Layer 6 of a small transformer language model trained on English Wikipedia (13 layers, counted from 0, width 64).
In attention head 1, each number of a token's query or key is one row of weights dot the token's vector x. A token spreads its attention over itself and the tokens before it by the softmax of 0.177 times query dot key.
The model reads these tokens: "," " Japan" "," " as" " Sm" "all" " Su" "pp" "ly" " Sub" "mar" "ine" " No" "." " 46" "05" "." " She" " was" " launched" " on" " 31" " October" " 1944" " and" " was" " named" " Ha" "-" "10" "5" " that"

Query weights of the head. A number n stands for (n - 500) times 0.0011.
q0: 275 451 558 597 484 646 466 591 566 413 504 499 755 498 408 709 351 491 543 442 441 455 608 368 332 158 553 475 489 653 644 551 474 454 575 494 393 490 504 574 606 489 759 785 433 718 422 661 416 278 699 475 382 662 465 419 504 361 502 377 391 534 633 558
q1: 426 412 473 416 614 452 564 484 384 494 438 523 422 547 432 456 595 430 684 529 461 560 402 579 401 505 511 239 435 483 648 520 402 559 538 564 741 397 443 766 483 282 595 486 523 538 557 559 516 644 472 724 523 540 284 374 491 734 618 512 581 434 463 491
q2: 429 469 685 606 337 581 549 439 443 481 526 472 428 414 217 449 227 743 600 642 610 487 295 524 357 447 515 744 644 534 513 429 528 577 452 436 528 595 709 362 680 511 378 752 477 516 414 412 359 285 434 320 463 714 579 677 591 498 293 587 541 521 663 604
q3: 561 587 550 251 795 347 469 357 428 489 494 385 476 394 624 521 401 498 511 379 429 535 537 681 390 546 567 315 441 483 390 344 430 640 603 572 400 632 669 614 522 570 656 546 369 589 597 642 452 511 432 614 385 271 441 655 588 578 609 472 678 454 513 591
q4: 363 478 508 451 627 441 564 462 315 555 431 207 653 487 655 369 535 612 475 520 535 587 741 539 716 502 472 431 249 544 337 502 735 412 367 676 408 568 554 199 529 398 466 739 467 554 442 541 304 651 533 456 645 383 390 480 480 459 742 522 675 478 638 338
q5: 529 532 443 683 459 551 575 418 703 566 653 273 474 293 440 660 427 252 560 583 691 393 522 275 436 615 451 326 422 483 567 677 476 377 316 513 747 674 596 445 434 491 572 467 579 577 540 259 414 284 527 350 234 427 555 516 459 561 500 233 488 484 272 695
q6: 730 542 588 343 622 324 493 489 476 529 373 457 364 490 692 307 575 340 501 234 540 479 486 423 684 551 603 437 635 587 417 488 386 561 677 535 508 418 525 480 291 522 384 507 551 511 572 369 471 677 448 502 568 599 422 551 443 263 639 388 450 598 685 380
q7: 364 401 430 457 560 531 578 356 559 354 302 560 369 644 547 588 707 407 455 357 477 569 546 463 640 757 587 654 348 701 395 398 586 474 541 378 497 535 294 273 730 610 403 448 474 556 753 382 720 614 326 349 773 547 528 256 520 562 717 433 567 548 715 550
q8: 478 421 618 725 720 643 512 400 519 500 360 660 548 613 355 695 615 589 631 674 435 428 591 481 631 379 451 386 603 494 563 460 425 527 386 334 445 322 608 286 489 577 513 574 480 507 396 307 370 415 568 530 707 377 549 370 379 515 452 640 319 448 774 545
q9: 377 492 474 674 515 412 528 320 515 414 554 536 596 534 727 620 466 640 496 355 342 656 433 467 634 402 593 541 504 518 418 479 562 420 458 633 342 616 508 683 470 552 456 509 424 646 337 531 456 274 588 431 694 704 508 470 583 462 590 537 408 523 553 517
q10: 511 317 659 620 626 564 622 659 471 446 443 553 559 469 677 567 442 383 466 663 397 458 626 598 484 705 350 566 520 520 599 446 389 460 572 262 430 544 675 489 443 292 578 402 486 536 519 566 490 661 517 514 407 271 364 446 701 457 479 484 616 496 462 643
q11: 328 393 591 679 413 529 238 607 529 325 422 832 507 418 443 586 645 489 768 662 293 338 355 472 380 454 323 327 658 553 571 487 558 350 538 324 596 455 426 251 468 626 628 595 596 722 478 551 411 426 440 507 496 727 552 159 636 679 596 361 120 557 668 383
q12: 497 264 614 162 553 377 403 495 472 749 623 492 480 353 573 472 437 449 379 497 649 384 688 379 574 403 592 424 567 496 628 583 432 601 505 466 596 608 589 458 604 260 403 398 568 509 541 571 529 484 174 539 487 360 566 659 361 572 380 526 796 420 518 708
q13: 579 423 545 529 405 421 618 648 704 758 150 611 674 519 515 709 351 776 529 569 531 461 535 368 777 454 618 610 394 338 482 351 520 344 441 515 457 578 544 395 507 621 368 514 381 329 422 584 480 671 583 329 657 400 599 319 701 450 405 622 377 614 484 542
q14: 461 518 406 508 471 450 425 499 700 420 407 638 354 531 518 754 541 329 486 245 482 534 399 499 421 329 465 401 555 420 661 536 370 620 314 397 530 431 640 622 262 459 720 557 422 568 482 381 528 545 555 596 444 445 503 667 544 495 342 316 671 389 545 404
q15: 445 595 545 451 434 626 352 567 574 366 394 489 599 451 451 610 520 473 525 588 583 434 404 176 295 567 565 610 509 595 604 644 381 458 259 407 409 382 685 495 382 605 567 484 514 646 571 446 428 578 577 619 436 603 515 448 468 546 457 446 574 462 351 559
q16: 474 380 492 361 664 534 479 401 621 401 545 635 289 399 541 557 406 450 473 375 508 694 466 410 525 420 416 462 536 528 359 380 597 544 411 780 333 552 590 794 432 467 352 535 528 440 717 549 629 663 495 591 564 344 328 438 439 487 585 529 832 366 486 546
q17: 476 409 584 386 664 477 520 355 551 512 330 548 352 591 394 670 584 402 402 560 480 474 401 664 394 585 651 330 458 360 661 795 422 558 576 419 692 489 402 342 389 516 581 516 700 410 472 669 542 436 714 490 569 361 443 312 257 414 582 587 474 481 681 600
q18: 513 627 305 536 536 490 502 181 449 567 400 446 703 518 614 603 435 440 724 691 542 596 565 433 449 614 317 371 479 546 557 382 614 252 620 532 494 508 518 416 273 277 339 487 406 537 596 480 425 498 678 650 560 319 465 642 293 565 341 465 699 601 371 469
q19: 484 536 435 437 501 595 528 621 388 296 612 539 631 395 436 350 441 306 442 530 561 684 532 517 558 333 626 704 252 371 547 560 483 736 489 465 469 645 435 475 580 450 521 551 580 408 573 584 382 680 695 547 474 346 612 593 621 316 470 429 737 390 586 346
q20: 480 290 668 626 467 412 408 442 573 437 679 441 434 558 470 393 394 541 569 658 532 532 367 545 335 489 465 521 609 610 767 314 534 703 423 464 588 598 469 639 255 401 574 253 548 489 498 474 546 272 679 682 439 530 537 546 433 437 221 462 330 577 377 481
q21: 375 323 540 474 390 551 402 387 501 412 378 390 431 400 608 465 637 402 530 457 400 424 452 477 422 561 535 355 300 616 424 396 617 614 515 741 520 397 471 702 426 432 604 368 606 447 624 403 471 683 358 475 487 535 339 493 487 448 361 524 703 557 422 648
q22: 685 402 478 441 657 582 485 530 566 408 556 371 464 641 720 297 651 584 283 425 490 465 364 530 535 466 568 506 301 676 284 666 354 561 433 380 483 758 459 515 552 255 595 413 679 541 639 500 593 697 574 545 433 437 511 499 378 567 570 374 431 475 465 347
q23: 396 586 622 492 566 614 401 302 490 424 580 488 487 277 576 543 402 447 595 322 581 524 483 430 726 423 612 571 703 335 401 413 485 627 326 636 184 629 539 519 317 507 419 884 467 598 402 317 702 616 565 708 327 365 233 490 570 474 460 725 593 533 598 527
q24: 419 461 673 341 593 536 581 313 396 475 506 340 509 587 503 451 679 596 697 362 508 499 360 719 298 380 384 556 407 393 665 549 552 531 657 732 543 585 346 444 521 428 462 527 381 336 559 436 473 495 404 479 562 352 423 513 635 424 697 563 525 519 529 517
q25: 478 489 408 443 395 609 511 505 408 577 634 750 428 588 241 449 602 488 589 608 504 623 477 296 606 495 585 370 464 481 595 510 646 369 435 453 529 475 473 418 515 367 483 281 616 378 518 540 390 471 503 370 500 244 412 409 741 404 729 530 561 523 637 418
q26: 667 512 493 337 409 595 391 992 452 739 242 535 602 592 695 392 468 505 286 536 442 584 346 514 570 424 633 459 621 495 584 386 482 709 299 324 502 699 520 448 560 678 515 576 603 375 548 663 516 503 508 483 402 475 561 735 281 533 434 525 336 403 398 497
q27: 749 593 616 359 237 336 513 681 629 584 553 497 628 404 523 473 547 406 399 520 499 304 409 407 418 518 482 551 395 459 434 686 543 446 318 521 434 494 372 541 719 551 475 335 492 665 448 450 549 489 585 470 523 544 553 498 567 518 511 237 334 343 445 452
q28: 547 392 603 457 566 347 404 462 483 502 464 432 558 554 539 459 532 498 506 538 509 573 497 437 506 501 537 493 516 617 435 445 391 750 465 458 658 642 554 580 513 397 433 464 364 438 557 544 276 481 454 387 625 383 547 509 370 338 455 639 524 624 331 389
q29: 521 431 536 730 383 614 383 589 374 263 335 524 256 586 419 364 432 459 540 578 499 403 528 460 388 445 320 383 423 492 405 450 514 556 502 693 448 615 314 562 624 459 678 427 555 594 526 501 551 402 527 637 601 431 453 361 638 533 668 512 500 544 522 563
q30: 398 617 289 521 608 424 486 597 582 366 469 313 583 678 552 270 597 322 490 470 483 462 600 638 462 607 570 312 515 453 587 345 436 426 332 553 472 564 583 535 518 293 655 546 574 707 642 599 389 532 354 317 421 429 648 570 523 572 595 683 497 344 497 502
q31: 519 558 447 389 367 394 446 774 538 422 523 519 688 614 456 575 592 543 482 541 309 536 312 555 461 452 636 544 471 455 560 777 433 396 332 659 444 588 513 647 394 591 295 573 467 309 588 547 763 527 262 730 394 297 446 511 510 365 413 551 353 556 567 453

Key weights of the head. A number n stands for (n - 500) times 0.00093.
k0: 429 537 757 762 587 536 566 210 657 372 343 259 762 366 550 630 338 801 502 679 377 482 688 368 404 575 553 465 667 603 370 567 614 375 438 683 449 493 541 568 516 448 426 487 460 391 392 626 726 323 392 464 552 640 285 321 228 267 438 571 501 635 386 694
k1: 349 302 510 317 414 473 703 632 355 407 478 617 418 534 415 336 664 161 775 620 554 406 355 520 430 336 423 521 574 372 518 704 456 703 615 557 582 389 331 512 676 379 368 626 593 525 259 347 467 685 446 488 582 527 402 621 710 513 513 613 436 558 578 491
k2: 407 513 623 684 609 519 514 595 586 480 341 557 480 297 336 632 247 685 462 435 616 660 489 691 444 323 616 483 508 551 637 380 477 466 227 357 509 782 714 404 594 634 401 641 551 672 399 734 391 245 451 427 398 551 569 381 439 523 421 555 425 413 767 653
k3: 637 688 405 273 638 564 482 452 320 815 321 425 529 421 676 460 360 485 669 448 547 733 423 612 457 252 645 525 551 424 345 454 601 490 767 523 321 312 598 418 363 435 409 374 656 387 510 557 403 721 403 579 767 350 609 788 484 611 385 456 642 753 472 549
k4: 522 199 621 458 485 516 343 394 527 722 698 270 420 209 387 253 387 434 553 651 509 406 501 694 302 460 604 645 336 610 467 407 379 423 687 640 398 248 605 443 376 223 501 417 704 552 728 417 569 692 385 568 394 457 212 751 305 802 547 510 578 611 765 601
k5: 406 634 279 802 787 405 556 470 660 680 504 342 629 478 498 757 549 664 343 472 514 702 478 542 457 478 564 538 535 281 542 521 507 416 132 285 746 437 517 845 212 447 554 291 672 352 480 652 703 628 667 471 267 531 392 440 472 563 519 461 416 364 460 584
k6: 645 530 711 435 136 424 566 607 412 742 577 379 375 699 542 321 807 236 687 453 470 497 283 359 527 455 376 419 560 510 656 571 406 613 687 611 595 360 530 352 527 422 420 585 558 252 617 503 350 560 530 270 578 491 404 374 581 419 458 308 503 345 713 728
k7: 383 463 627 428 709 606 630 309 776 582 676 350 369 473 573 225 451 393 535 296 668 487 525 505 579 790 285 791 483 593 273 450 498 585 550 547 643 373 428 550 514 412 378 491 625 344 414 270 759 517 493 466 427 378 713 358 361 928 701 408 509 284 561 537
k8: 463 337 707 456 795 464 396 470 788 572 719 397 556 455 227 477 501 401 407 578 406 365 470 531 391 550 769 674 470 355 537 264 577 575 136 686 346 470 388 537 282 704 604 709 494 568 414 606 489 506 499 592 494 290 388 203 419 542 409 787 427 649 593 227
k9: 355 411 510 511 616 451 431 547 396 223 547 382 518 612 442 389 348 438 506 247 453 496 401 564 556 500 949 523 421 341 435 324 619 474 546 781 424 387 637 403 485 516 593 384 714 287 608 770 632 565 539 433 548 400 553 488 477 552 615 451 528 492 384 595
k10: 548 528 577 512 606 436 596 562 482 800 557 475 492 537 773 438 454 380 499 463 530 636 775 429 491 605 477 731 562 523 710 535 568 547 362 432 464 473 380 390 290 298 459 428 704 650 388 741 377 481 490 666 449 322 561 737 461 787 562 610 458 415 549 373
k11: 509 527 451 716 586 472 471 619 635 362 259 320 544 620 552 688 825 742 593 774 220 384 548 707 425 572 431 537 510 344 450 346 714 551 200 632 305 356 594 376 418 949 693 891 337 432 244 432 478 292 492 504 382 424 600 364 467 488 838 434 449 267 683 459
k12: 425 493 662 325 421 350 394 439 179 475 650 909 565 573 664 748 477 618 567 575 572 462 281 253 356 433 413 282 642 453 584 548 378 616 385 294 582 738 548 464 425 252 472 524 562 669 366 404 438 411 435 456 468 157 601 637 416 664 230 332 452 394 612 699
k13: 631 341 391 492 564 658 388 619 480 483 532 382 449 414 529 441 343 545 442 497 337 281 512 514 661 519 727 418 467 443 681 294 270 673 638 581 447 479 469 695 360 594 599 708 497 288 676 636 671 643 526 472 159 527 409 186 412 670 377 587 503 471 239 331
k14: 477 509 594 696 502 338 547 498 550 582 400 752 416 672 372 622 328 886 446 437 520 598 551 569 608 679 378 402 402 609 572 515 717 388 425 683 564 380 475 583 510 614 329 456 551 492 229 359 296 619 578 463 616 504 299 528 590 522 253 440 413 373 360 695
k15: 527 770 428 675 416 591 405 351 670 395 404 446 559 525 698 870 610 364 593 619 733 505 577 230 383 433 480 696 586 710 598 558 544 508 488 577 547 375 714 740 381 625 393 417 468 769 400 417 440 403 500 641 202 671 467 553 474 466 357 664 577 576 422 425
k16: 641 619 574 173 313 474 492 311 511 447 626 832 458 385 402 335 691 393 578 549 575 504 313 636 546 253 417 629 568 596 409 618 524 467 887 516 549 218 570 698 375 60 405 421 825 496 676 499 480 595 503 599 734 605 359 501 697 624 491 569 646 580 457 595
k17: 571 419 441 516 611 450 586 530 498 544 382 747 487 445 496 617 604 560 387 472 187 601 383 305 568 564 569 929 461 338 506 535 576 403 663 575 586 381 353 363 258 640 610 433 535 388 433 553 629 739 551 554 769 501 584 446 390 436 520 274 486 680 625 196
k18: 441 588 397 415 275 606 330 227 618 636 886 409 682 464 244 631 594 396 737 324 814 350 520 346 549 345 441 432 483 447 671 316 542 378 568 636 592 376 376 446 452 112 442 402 374 537 376 350 401 578 381 446 430 465 541 635 631 659 685 649 642 678 772 646
k19: 778 471 548 388 279 405 546 581 185 417 334 361 517 445 464 586 219 449 516 533 752 531 349 378 469 640 498 547 433 575 676 542 454 501 669 256 581 516 408 262 773 485 505 452 562 449 556 395 488 373 531 601 502 617 363 510 457 591 464 350 754 721 575 633
k20: 502 661 383 348 425 497 558 410 434 202 428 550 675 444 469 423 660 661 542 438 627 816 436 564 646 460 482 396 468 511 700 667 525 735 287 776 442 498 411 461 384 429 415 292 343 532 412 544 411 550 671 727 351 545 644 476 663 23 450 636 492 523 499 339
k21: 507 695 531 599 454 469 625 418 454 382 643 847 525 535 480 559 857 334 637 529 334 434 412 597 592 541 391 229 565 596 567 473 537 619 561 503 711 365 585 706 630 354 508 582 698 444 477 327 560 418 472 515 399 555 414 720 488 500 529 532 517 662 363 432
k22: 704 234 416 377 572 572 652 521 485 553 386 379 272 479 649 328 734 398 542 462 516 721 410 302 632 556 501 410 501 588 439 650 484 464 684 590 473 598 563 499 825 182 626 474 533 480 475 765 447 677 513 521 403 327 454 528 236 541 549 492 497 651 430 611
k23: 502 473 715 442 389 461 362 509 477 505 669 520 531 241 399 435 349 565 629 370 469 544 269 415 537 272 627 649 738 413 507 346 510 508 555 644 231 390 523 662 587 410 429 426 503 563 468 636 682 730 693 809 377 729 319 548 573 615 346 607 392 503 342 432
k24: 609 490 684 525 276 674 440 387 398 299 372 484 483 451 531 689 537 439 738 310 542 718 146 506 400 445 315 583 476 401 597 414 521 561 510 630 530 666 434 540 614 262 386 585 412 273 512 298 701 321 207 496 622 419 274 416 612 582 400 533 665 535 729 455
k25: 563 459 419 488 473 573 666 511 407 458 507 399 631 426 431 633 509 485 523 481 405 544 523 582 443 446 527 613 504 642 650 610 683 495 295 272 559 587 517 568 503 525 607 605 592 531 466 201 589 386 401 403 541 428 353 453 726 504 395 409 407 395 600 465
k26: 696 436 537 445 475 377 644 452 471 523 294 577 379 714 712 654 421 568 173 455 530 460 554 605 572 536 565 438 503 573 360 362 122 460 467 706 397 528 489 373 509 654 578 455 740 598 641 425 540 821 450 500 392 439 344 514 317 484 650 418 268 458 715 407
k27: 664 556 377 645 608 531 778 599 553 490 400 306 514 432 731 695 428 571 346 472 419 542 349 395 513 528 292 332 346 565 269 676 384 432 357 601 423 582 426 698 466 661 639 404 457 758 409 334 543 364 546 369 252 340 530 680 589 545 523 307 375 422 466 707
k28: 527 471 571 453 766 436 711 759 373 575 480 321 527 524 503 539 472 494 530 341 370 520 412 481 407 695 558 336 484 581 607 309 276 678 594 477 640 455 529 303 623 416 462 355 431 610 531 489 316 518 516 412 555 362 543 426 574 478 672 698 609 518 548 534
k29: 385 688 335 684 548 517 631 625 361 369 106 584 636 451 468 402 561 658 598 714 508 390 604 502 551 277 338 447 359 563 483 574 560 421 365 424 436 593 525 585 731 633 552 286 657 483 554 532 516 405 531 698 441 325 447 471 517 449 495 672 359 566 389 430
k30: 472 655 360 574 720 415 601 376 539 692 587 342 430 359 611 580 489 736 414 536 465 638 546 436 505 668 431 292 361 728 304 416 490 536 469 562 403 579 430 491 600 517 263 400 660 223 686 413 559 612 277 607 306 552 518 516 556 543 546 684 492 278 306 435
k31: 689 522 531 281 488 359 409 575 437 375 780 658 598 693 689 512 563 364 318 226 318 593 537 508 549 415 470 476 465 382 385 628 284 356 518 668 666 640 381 614 675 351 460 359 609 674 505 315 657 420 276 692 271 612 294 449 601 556 667 320 318 675 593 493

The vector x that enters this layer's attention at each token. A number n stands for (n - 500) times 0.013.
0 ",": 374 586 550 449 820 552 580 294 635 406 504 482 339 240 572 663 434 508 290 454 379 579 530 653 330 609 600 566 611 423 547 286 565 640 291 326 482 431 505 662 319 850 527 505 341 368 513 733 629 533 585 506 338 607 573 356 404 484 561 457 654 461 481 542
1 " Japan": 466 255 571 515 744 404 623 330 649 435 475 383 556 419 570 567 481 760 329 378 454 662 666 565 388 542 454 676 499 448 633 298 639 591 291 479 546 377 401 592 231 921 455 666 409 382 549 594 603 393 492 573 235 445 508 466 524 482 569 546 627 333 493 471
2 ",": 335 522 603 636 877 454 505 367 684 376 465 418 342 382 559 574 438 592 313 417 368 628 644 548 361 559 541 715 310 349 610 195 664 598 285 521 581 476 653 623 293 819 380 449 409 315 389 646 607 462 369 482 406 461 579 493 501 560 545 556 635 518 472 602
3 " as": 333 489 613 442 910 434 498 368 719 381 507 354 423 354 506 697 348 634 410 454 467 587 477 682 279 528 610 716 416 322 539 323 636 544 310 512 510 441 560 671 285 796 256 549 503 456 434 637 553 488 505 356 368 409 730 412 569 556 582 480 429 476 597 536
4 " Sm": 411 376 621 581 825 573 655 424 643 541 600 478 479 330 459 459 549 720 375 471 622 579 639 494 334 582 592 613 574 576 650 245 564 489 347 453 378 501 393 496 365 952 688 519 414 488 526 602 625 564 458 275 287 323 417 289 502 496 477 301 478 437 495 345
5 "all": 162 499 609 524 622 533 728 456 613 528 481 323 507 362 530 482 476 714 356 397 545 682 645 685 456 595 544 566 487 523 776 169 557 558 156 562 407 471 450 563 272 822 631 516 431 337 522 499 586 642 454 582 354 449 597 357 462 528 591 419 370 272 521 473
6 " Su": 183 313 553 509 761 574 652 449 623 579 584 392 573 397 622 528 564 736 339 382 597 493 619 474 232 604 679 613 443 462 627 188 487 609 284 519 448 390 491 580 334 882 431 489 411 538 559 520 589 480 644 303 301 408 591 317 603 531 548 481 454 498 485 420
7 "pp": 303 411 734 590 717 565 664 467 650 635 447 470 549 520 507 570 572 629 384 511 683 545 716 601 349 651 704 486 443 548 552 114 403 571 218 599 416 408 382 605 327 844 613 502 373 376 497 498 487 559 508 359 289 555 497 408 433 437 568 406 486 313 459 328
8 "ly": 236 539 674 544 856 646 594 518 661 491 559 380 584 554 521 563 498 527 410 296 527 467 699 558 367 536 654 532 338 530 585 92 627 457 260 501 477 511 519 699 295 859 422 478 355 349 460 445 590 596 521 421 295 487 615 444 402 559 495 579 430 326 570 402
9 " Sub": 217 457 519 608 821 524 683 489 730 538 479 511 523 292 590 385 459 614 384 579 490 609 488 474 296 548 773 707 332 604 588 244 524 613 287 577 607 364 482 590 422 752 535 503 228 459 497 487 629 497 494 418 292 404 673 262 510 526 535 540 528 301 467 415
10 "mar": 384 405 481 562 653 522 772 509 663 527 534 421 635 484 554 480 415 639 329 527 651 442 668 469 343 615 760 565 397 436 528 97 590 671 269 561 481 425 412 577 214 829 586 539 336 347 483 583 523 463 472 570 512 524 462 209 442 497 583 394 517 285 516 576
11 "ine": 258 435 558 447 799 530 725 465 612 528 597 432 567 528 601 441 397 613 411 399 509 456 659 537 386 530 583 588 376 413 606 147 624 478 107 540 516 506 494 706 308 917 553 543 376 299 535 461 472 591 515 577 341 527 591 316 338 503 531 608 527 310 514 596
12 " No": 280 320 640 574 799 542 508 440 591 553 481 413 601 296 510 487 563 668 313 425 505 499 547 575 359 534 731 646 369 481 587 184 621 451 175 482 577 458 529 731 301 843 460 546 357 494 516 467 660 511 560 328 366 439 653 298 527 512 611 522 632 469 443 417
13 ".": 364 483 603 593 723 529 555 309 703 513 565 328 576 443 471 717 494 538 281 592 408 619 550 589 499 538 703 676 254 469 607 106 616 581 167 517 488 489 451 722 362 788 326 475 410 504 452 607 584 572 557 420 366 475 592 421 420 493 559 465 496 434 361 495
14 " 46": 287 439 717 591 816 384 569 353 613 526 478 452 501 295 532 568 484 622 421 369 489 636 570 624 433 408 720 729 450 381 520 219 640 535 212 505 452 452 348 781 326 834 524 657 424 433 555 599 494 506 486 397 449 314 736 447 430 466 576 455 495 378 434 506
15 "05": 362 381 604 635 755 412 520 358 673 459 494 483 515 257 550 594 518 599 504 397 467 698 685 608 519 484 705 697 408 343 586 164 549 537 205 592 410 495 356 627 336 807 517 630 419 431 468 598 468 555 466 568 357 417 636 488 527 423 626 528 438 179 373 605
16 ".": 312 480 598 575 774 436 566 296 699 471 628 368 521 316 489 646 463 556 281 502 418 650 459 693 524 578 635 753 354 353 581 142 575 618 215 512 372 561 540 678 441 792 370 509 457 436 401 641 580 518 522 446 407 494 632 515 448 492 513 489 467 376 345 586
17 " She": 319 355 638 500 872 398 526 411 580 473 482 306 602 421 449 564 495 695 293 253 544 594 532 655 436 642 610 713 660 443 581 296 691 613 430 435 323 500 491 670 304 859 283 542 444 548 406 616 579 544 455 414 392 417 503 352 620 500 442 502 438 311 496 517
18 " was": 277 464 648 563 882 579 566 309 690 531 452 384 440 438 461 569 292 578 451 327 399 584 569 667 414 654 702 624 520 384 418 305 604 560 318 388 605 569 542 675 316 855 267 565 496 366 400 671 530 517 288 454 369 486 587 508 470 586 425 600 505 431 502 421
19 " launched": 421 392 680 555 927 483 771 383 791 512 519 481 523 383 501 622 288 541 434 429 478 645 514 607 342 585 578 526 440 338 425 200 628 464 264 464 550 386 389 658 384 813 318 581 409 315 543 570 626 499 536 425 294 504 494 521 434 593 582 541 621 407 488 444
20 " on": 491 553 540 510 789 501 741 387 859 577 487 442 484 289 573 548 378 658 343 271 453 571 468 637 326 631 662 385 495 445 479 234 709 470 176 560 489 409 574 601 373 814 373 519 431 308 540 588 588 548 557 465 367 497 481 383 555 572 517 437 588 403 448 464
21 " 31": 373 492 557 607 705 519 692 376 748 501 493 505 487 246 624 633 504 581 352 317 468 592 519 616 422 469 694 449 502 373 435 134 742 448 267 561 533 404 329 616 278 807 609 548 576 307 626 626 569 481 454 360 422 401 685 452 530 547 509 440 593 366 421 527
22 " October": 425 454 371 555 727 475 686 381 805 388 591 435 492 401 613 644 399 646 355 331 417 601 581 616 506 538 671 542 470 480 455 161 749 509 278 462 597 287 456 649 330 781 525 567 533 310 409 529 671 540 465 492 355 365 609 413 608 517 541 442 603 358 379 539
23 " 1944": 449 386 349 582 680 407 710 385 829 421 570 398 475 319 491 582 466 632 386 324 399 737 705 606 424 411 588 500 514 362 477 226 716 539 296 468 475 479 541 690 269 810 587 626 488 275 495 533 588 633 439 468 439 384 651 553 478 444 504 508 645 283 444 562
24 " and": 325 463 588 666 838 471 615 430 716 451 584 449 511 375 416 561 364 559 251 390 435 598 572 695 468 549 620 527 426 392 446 269 776 540 372 489 449 492 622 582 132 807 259 444 488 370 428 638 637 565 429 361 430 471 446 477 633 483 532 574 490 337 546 655
25 " was": 357 472 611 552 885 601 565 322 721 535 457 389 443 349 477 558 282 579 438 381 414 547 555 687 418 615 695 526 505 375 386 273 648 544 317 392 685 532 530 668 291 860 272 594 499 352 432 652 545 542 306 448 376 524 576 438 447 589 460 606 539 425 516 444
26 " named": 411 540 543 619 957 465 623 425 893 576 532 361 513 300 398 615 335 605 381 349 464 785 553 599 350 595 582 477 476 442 429 227 577 619 348 449 462 384 385 517 370 701 255 581 460 387 459 609 628 527 474 490 358 501 591 294 546 593 483 498 611 476 558 416
27 " Ha": 441 298 580 565 873 554 664 487 481 596 575 402 548 281 462 499 537 615 340 464 491 500 607 522 378 660 647 656 493 455 632 213 649 561 367 526 391 460 312 618 212 857 503 520 403 505 557 481 631 530 552 265 312 387 640 267 592 636 556 408 492 420 446 427
28 "-": 434 475 751 604 868 596 644 520 755 443 482 381 384 392 453 540 462 613 390 441 502 484 697 508 428 549 741 509 351 553 491 207 587 555 221 549 555 357 448 534 221 705 543 535 272 481 469 627 608 587 448 439 400 445 756 351 645 570 472 389 489 362 378 396
29 "10": 394 385 625 660 681 534 649 378 714 450 485 428 501 237 474 559 474 599 450 325 540 592 661 655 488 558 747 571 432 381 588 164 592 423 250 575 484 478 388 526 189 809 674 570 445 293 582 554 543 600 423 468 394 475 717 418 457 494 656 467 484 330 384 523
30 "5": 351 435 619 650 737 475 657 381 710 445 549 427 467 218 511 480 476 720 467 285 463 621 648 624 522 537 602 567 404 347 601 185 617 365 199 511 493 457 441 588 251 793 643 572 492 291 583 584 571 628 454 491 406 468 640 522 442 456 581 512 597 217 445 512
31 " that": 278 453 430 687 862 517 534 421 699 512 701 326 433 262 537 603 400 574 323 409 500 741 504 745 402 603 636 571 507 423 562 205 667 592 416 509 372 428 644 501 291 812 241 502 387 395 474 566 633 590 492 416 407 415 595 373 446 553 509 466 466 464 543 500

Token 30 "5".
To which token does it give the most attention? 26 " named"

Token 22 " October".
Which two tokens does it look at most, in order? 22 " October", 20 " on"

Token 31 " that".
Which token does it look at most, and with what share of its attention? 31 " that", with about 50%

Token 19 " launched".
To which token does it give the most attention? 18 " was"

Token 27 " Ha".
Which two tokens does it look at most, in order? 0 ",", 26 " named"

Token 25 " was".
To which token does it give the most attention? 25 " was"

Token 23 " 1944".
Which two tokens does it look at most, in order? 20 " on", 18 " was"

Token 18 " was".
To which token does it give the most attention? 18 " was"

Token 26 " named".
Which two tokens does it look at most, in order? 26 " named", 25 " was"

Token 11 "ine".
To which token does it give the most attention? 0 ","

Token 10 "mar".
To which token does it give the most attention? 0 ","

Token 28 "-".
To which token does it give the most attention? 26 " named"

Token 29 "10".
Which token does it look at most, and with what share of its attention? 26 " named", with about 20%

Token 17 " She".
To which token does it give the most attention? 17 " She"